Layer 6 of a small transformer language model trained on English Wikipedia (21 layers, counted from 0, width 96). Numbers have three digits each and are written without spaces.
A neuron adds its activation times its output weights to the MLP's output. To switch it off is to set its activation to zero at one token and run the rest of the model.

Output weights of the MLP neurons that the questions are about. A number n stands for (n - 500) times 0.0014.
n24: 393346596313286574325763419351626468321306421497539544457491792601561745533537629758458304504597374572323497563652667479611402483386778276637564483699466565620450630642518557676533492519212599322515374320624386555428650564471358108332516725568374639456605592657299632363527397537439396462
n44: 615438814382390556417364261505638355475463468565419576588473449566555331380391634422587491374369416856516611506503699443538427524400423695542384765683724153406496670645612280298536599538604380805185628711458355547604339410661340519286547287506438740357389471746616515506457412525588404432
n45: 679846685617426362622285539476405661418198210545629598489301295476616530546531585614173333612608418218644522477213491667707474382317322583511442509627319340632544529384610407285628640855592428562324727578444671511467541828730599754452524432634398452383325371406712830410292392228337393698
n58: 305716613306412515728583543450470447457566640492477451469535527630332687390534542338419552753497594645664601678328455366766611286677510389630481597469455501417657299492602582558408537479511446446460541408371410593360491590808323582420426326594683035322700413395322390492549277680524483539
n72: 589642652258405546608369382560417567639470525411699585427624477482716288665398511661569538387522632530266305310294445536404431785909453445504497416429403464370398693542594498568548803426342521541652146806449562374445298565538607298496625611406477641542509428426464359365566352505645619605
n73: 583411503449679659297423392310824640535541539584344296355521433457516631568435599552628573497510441738459414603536367541162460452392473452316706637755535717292183621357568339641417393618528497352441564403358535500353444523335563451153527610556529540568672791449549479362537536658390735603
n76: 690535437482403552305534353583469551489579758410425569570431455244379469468533446403716689770225440565570374417326484463544512528579465508228612624458488485265461642465600431649330848405566530616776368530596606413471309655779482503468259613549408318497662330484469437487624309368558795600
n85: 739489394413692550504427312429542822538338805640497550299563527317604513498522670500616782598599829126297490515418638521504601533461361646590649539421604428471578117365463425305447582490373605376434368655555353236625371653628515705603427813453821481482403544426405234488622299502212691554
n87: 454372613521369297565467324632452514576405864335883472533748564476266483521604193552516567613503475582258227453493219556343468757633422345380430365557362468386568708328508433499340547597537534533488291324541595428478503571536469661461535534674613532523674451547708493375394686660502490485
n97: 445648300621316667419291586515521548649630289513349691453307348635346373573577699479662196424465476574616255689652663352436500443711560262522216553649485485560360593502642301528444512544671328755453661469614262363514650608668459395412331514347408208639469559596690495614537457489403586687
n121: 662624369843674413673451436323397613336390631403605457419726648665498677296518810593396644360522643524459436836655510467387375669278674566554518447390377500178455351401539256198549413597726471578676408389573442528547524519547326250422379358498566470370319451468599634530662664499715346458
n167: 299425651618347583523624500344493552155573512503710469343338571465671646487548159526508647482552482481251452549350427364587580603499565552428592246480299672597545598544402443437434523553641624514614362618254688584348416520453530547169735603280424655556700634483406400700319572504693469572
n173: 658705362528698389276321373500246529394661256611696565562576462525039522574524569533509542647364517794675420511530718470416546565371232395672558365508433514337535500521221536349355663525561509363469579324639409612550501653596276641553488597392613633611468500751340404541425217405560648375
n174: 745271503317580725639561565683742407572383482545499315280502466424586696437529698437424289447307315471567489318486209422295339473586515578307652340579466537529551553514302464483406744872587338358182294429493501478581419572607525693311768733472492447569569577284399801614613351649518744628
n180: 344542178311803517437562719415319478448501626640479645344401426624415382415309456197446566626605466379680350511503463382605439392391586557466540554446605570436430902611533646761361559536545429687393693514549343685314720488554610291541485528523693414737499280355647382577530456577400613340
n182: 430399565465367644392356730200417572076437653319654412604590594552480305317722379643829530713558250576425385433452286419363575587706235577593469537514471574600327562555632464591403586794473550636604588566363629319268557456385529289529334726570254363725599449884504563601492474245640638471

Each question names a token from some text and the token that comes next. It shows the activations a of the neurons there, in the order above. A number n stands for (n - 500) times 0.0058.

Then comes g, the gradient of the next token's log-probability with respect to the MLP's output, scaled to length 1. A neuron's effect is roughly proportional to its activation times (output weights . g). A number n stands for (n - 500) times 0.0009.

" the", then " best"
a: 504482483526515506493541506481497502507508496500
g: 327570592652642521347542546575399464476557760527414430551311463656490446539448582631585347694699604381687618483543639434520289447437647453449311493556561616547366452440488675279579298489599460219462646507520438563450547547404617652385563361378570297443541407309427371398460435595706529631
Which neuron, switched off, lowers the next token's probability most? n58

".", then " The"
a: 473606519504450489490496491496523504503561504465
g: 379554526470635486522571581663457638428360739580368477313379440429353441450707470648395391529477381345558587656477352509574527494759378609585488601462511537512405454318444482570516642331509374492544507465507561439661705472616469199551557357783458275688580397584335715450383541355525563465
Which neuron, switched off, raises the next token's probability most? n44

"ides", then " back"
a: 509531500500502507525503478495518517504503502448
g: 517375531699730418553470471531545490575649469374300602471580276625645746490603443505288625710388479507557335475629562384396478489447390457618604425386478645385630591455345594608491289415467449590238490527590344489657611578554479525492428406652515394434493479275314584550366490546562801395
Which neuron, switched off, lowers the next token's probability most? n182

" due", then " to"
a: 507480480481504500491533500498696509507512491521
g: 349295575411460426595458454670567452632356490661599449574460420446492503422632765654467350496552476473597551532602472438299407628434275655367542388456581380434575375421430350505554517353466657520546483178559464637653393396573501549419321533419305576384465656785628764616498639560581528548
Which neuron, switched off, lowers the next token's probability most? n121

"\n", then "The"
a: 498506500486477489501508496500549489496487512374
g: 147628444539577590513447593632248458507442750579761416368570504480528373472629546592468461567576683460557567717386306470488636379665592212404373451433504668461513466482248536617607662499693437589509351476423567577483540380484555325510456493566548406572687470529507460496358337498323479466
Which neuron, switched off, raises the next token's probability most? n182

" which", then " was"
a: 496530515496508499502509502498478620504500496481
g: 414402576533480215585847571491466543458757282327669423447558391487456449342582344488572604295622444532548552316528525431360341686335522361496528559677499550559494492559548461606356603532741529626461526607200538515528348557486481313410429526603508477407609692408510541565434633657423528508
Which neuron, switched off, lowers the next token's probability most? n167

"ar", then "et"
a: 525509502499508499532489509530516518476488516459
g: 398525499568555516509530624656404339453563457597591645696342527751470332624384740475650437597651276804658530631503501324348498639448546383644361495379662340473367448763518602484574367471466444429456435480486608438438682419470445471477503365505486567380427545662443345481363634349422399340
Which neuron, switched off, raises the next token's probability most? n76

" Leg", then "end"
a: 500480482490505500510491511516476496495522498503
g: 550610315529521416521264484573529387481503469356621418458545665592655665523594404717721584481290486624553301356283337461355453539543583585409412499434319647567712443444534285448513397672515393551458423281371448542496649511448491580258599448449518442513619673459581542570511555638824477525
Which neuron, switched off, raises the next token's probability most? n121

" the", then " R"
a: 500484486505512496485537521498509501516509507503
g: 361647576398417604406596425518625509522518432617239478615541487629655554258225315406465432298389528522509414505513275511371492615360597319557453481549234506523586534762680527603544605623471497506483483512568672491519487520389429565560835565418613512457495394484766710440421425426505399528
Which neuron, switched off, raises the next token's probability most? n85

" appear", then "s"
a: 495498463458521509499503513497524496495505511503
g: 598459564533652467524656430643618602513463547602586584574446387465608411257552420482588523434624436404365338372557516336463502576525448394550296791483446399646574509464468499604542604600658323496724463303590470654386764453515535512652168310417481320591498499361276382389544479496666614494
Which neuron, switched off, lowers the next token's probability most? n45

" The", then " Fl"
a: 495463498486500502499536497394506499495524492498
g: 465418595552573474456374587434589521519542384690516345374535495405537573440543649577383566632387519617298377471581456543506288672673281522552481415350381727414548656448442619556684598509530364540416518513430220477503711638593274278447359738439475505609785578434567426376459572413509362629
Which neuron, switched off, raises the next token's probability most? n97

" a", then " member"
a: 499482495505506498484519515494501419490497502504
g: 491492337453599431534616580459511470580332620567672511570406542397587701566683575359452577328553450531409297598442397526506592384289477674611515489543614306400584499563656361525375553329653497407648475607304548459461331396536585352450521411328386859426376400620415505760666614631457393476
Which neuron, switched off, raises the next token's probability most? n167

" first", then "-"
a: 489495491481498490499501495460501484483499508490
g: 533566329419388555532459500502755512495642503517465514467624520439775554521454616339452564392308350456473294220544308358315678311458410614568432543559562395636296521379504436493736549239545543617555497368731686520479454550567615520417616629572407553567281571681554486484591571555458518393
Which neuron, switched off, lowers the next token's probability most? n58

"S", then "U"
a: 487501503513497502501490536514526507420522500509
g: 438507544346370619566522631607522448419410384607473496313340629210473557541543481463551576392708515533438634455185438519568397289368643323594499484624381287726667593604549645429573404711398368464612445391626430634507602445273693352507497485393435510558484643653548513622474547392588538609
Which neuron, switched off, lowers the next token's probability most? n173

" Conservative", then " Party"
a: 500509515483488514527514516465505502503517476501
g: 374542483534507386502615607372573492632444371623621423561454682522724401430289338477628752366383628172573565447594470517519530673804490417428605442573503579476448438415420521387515397661553436193508403415588650599604401669286743533583585460290465435429496379499472539480484566511555430447
Which neuron, switched off, lowers the next token's probability most? n97

" the", then " l"
a: 493486492510516500491540509497505500504502483489
g: 589624571551348421442722482469542555318434604491479390481523316417481607554644302709481637529577519321331486571536697541642581580592347645409391525504731233522460284278545457547638383402551479471674405582647751417618489631634302419521386479532343542522386619454516355371527480588338456521
Which neuron, switched off, lowers the next token's probability most? n85

".", then " Sh"
a: 502548505511492484487496501444492501505620500489
g: 600451537539604417443765330629385762572376621517585479382428369622412620488617664526585300450438348389497609487308337691505512717493364573339470364399534633535688604394441408557624569507487448292589417455634456591514310504425430335603603544558410439495637398377404554241617520549562735457
Which neuron, switched off, raises the next token's probability most? n44

"own", then " from"
a: 499511495503490402499488502507491508486499497478
g: 434392537390367612476641477715601531665687543490186529510610368665560564484520641356502345530498483561322296564342639544520344572152529414433586637375565292656353568362552450643629501521567495449280430462602520526446547645302594587519538479691369602738492514470538507567493441411486453402
Which neuron, switched off, raises the next token's probability most? n73

" 19", then "26"
a: 465506503499494517498513499504500509497495477505
g: 464435493323356542505625664524582412627400417461475430761512323480668622495490527566446494479712417481359414670300342488402478470400733441644410458559669420688524484431292540385672528585265449532729664500466553543567663286391477504474574555394370554412546469615568746338614387531533280452
Which neuron, switched off, lowers the next token's probability most? n180

" as", then " the"
a: 529513498463454509499432507499503496492493504407
g: 382687482615613428657681587606433441478389380518474360697473497476579358592580521685393376620652333452477400405629584578394370521487554497559346244523442453448316291648502449532664394485581373512630381504463535477370483333379582552424603478496282544374465488652606685738345572560454552841
Which neuron, switched off, lowers the next token's probability most? n85

"ies", then " ("
a: 500511494452543517517487482498497504473530486492
g: 522467424606486532562320428612643350568435647344566414453448647581422349568577506503448497696313445509385437357622477476533634561600513479424446310442701605458421467292510445727509582421318494784556491696460629647475425552301339281295870592523663393431529468549557492447556428538418452623
Which neuron, switched off, lowers the next token's probability most? n72

"ull", then " City"
a: 494495499499479508492481524505506508505501428492
g: 467446536526712541419361425436563361724686658599221503565267609395234328418462620421600444675380634546535399538521438546629567295423430684470495506535313330327430538475436534574278523544432636565630717593341483542561624530601394572494687351441614401454467683500523450565592444578606421415
Which neuron, switched off, raises the next token's probability most? n180

"ice", then " League"
a: 486519489493494499522536500502508500466497531459
g: 653392482341575411751411387414591393568419576538541633672572491508576629344426447504490318547472845456627616454440414745564571382297489263360614529437274488477406747439550596561560491522605583427477355525569479541529410357559490593310349555417430405406497473772593408600583427592542572287
Which neuron, switched off, lowers the next token's probability most? n182

" V", then "and"
a: 498491521478508497491485502474488519500504486508
g: 427495506497694457546583514451656484467365458255609354503546721612560473530573376461472440520568614535314365421220585579491391421474485565391380551641502637383791489249570405589355565669636468381735552610310316463586503511407472560438643604539491581455564378470379569373530624609503713225
Which neuron, switched off, lowers the next token's probability most? n97

"urn", then "ed"
a: 537501450505495485493467503506487520498495518498
g: 500312374360603467334443450374487522537523851298474445411459706514707476490396427441432472511513296537600447390613471515402562623500392563449779698601625551436486686497652578616515346549492350393627506837388478452556441458534630632510270402507378490485672543539409429505527673477409319398
Which neuron, switched off, lowers the next token's probability most? n45

" E", then "ob"
a: 530474512490513496487525490478504509521510499508
g: 505519560567523383456485501201533427414524359396448389450501473366688465749669496464419469511484386401532462611482571493578534509602443396565479684616433785674737400455720464403532475497728467283456500618564432621593400497409534412513637721577141416565600337486285522428468497639417354568
Which neuron, switched off, lowers the next token's probability most? n24

" in", then " a"
a: 522483565507518500510504511501501503493488497512
g: 525254228494547404299633590479496554402467728534461364432536371378382519579503254578614520613580512570253805544490472543559459463522571535391388748496419484390433544564558498767441572427566528446332711747502491558471556571678406396510467490380504468553581437427402296430368585504734538636
Which neuron, switched off, raises the next token's probability most? n45

" Fl", then "ash"
a: 504486496497479494485500502519492506489524499500
g: 459481393649574484447621641387506639686490316574482703531313445785606556615311512582675356540553615507382756416593468498402529551430464448637572444599460411320510354495558635731642299242403508451502443544454323412441402409557433285473387304446470664532490555393621381525524375585539645646
Which neuron, switched off, raises the next token's probability most? n174

" only", then " five"
a: 498526504493503492504508497416495496506503498499
g: 619496680516340500500288602540536651493533558520213708293572523189299756457654519460508480396495460483495419475465227467567661464385626386499395336512355406541625539495648419562331574309614543622514750469436448662624412679671466470411602536548544352465535456658509545472619480450460468495
Which neuron, switched off, raises the next token's probability most? n97

" J", then "ay"
a: 506469501492489478497499500487492516465515482494
g: 570671311469408648660539391440444443446366539472595341655454565630405654604581452811777445483345459592523403561516512555466568506268660422450554319433475760379611568507547377445492454595634551371484591473380418461443387396513348425621503638599645508361372437347546633597474515512575533121
Which neuron, switched off, raises the next token's probability most? n173

"ates", then " =="
a: 500509500498529422535530495490496478331500469503
g: 534718548389636592390676491469425487474445353519626579419723563576576404430341576557448573577664681530550629345265625353265393530594431427603325577553624624575451529462352476571442397629455697454698497433606581374296562410539376406619449331431498447447127619471539520448475352612477673497
Which neuron, switched off, raises the next token's probability most? n173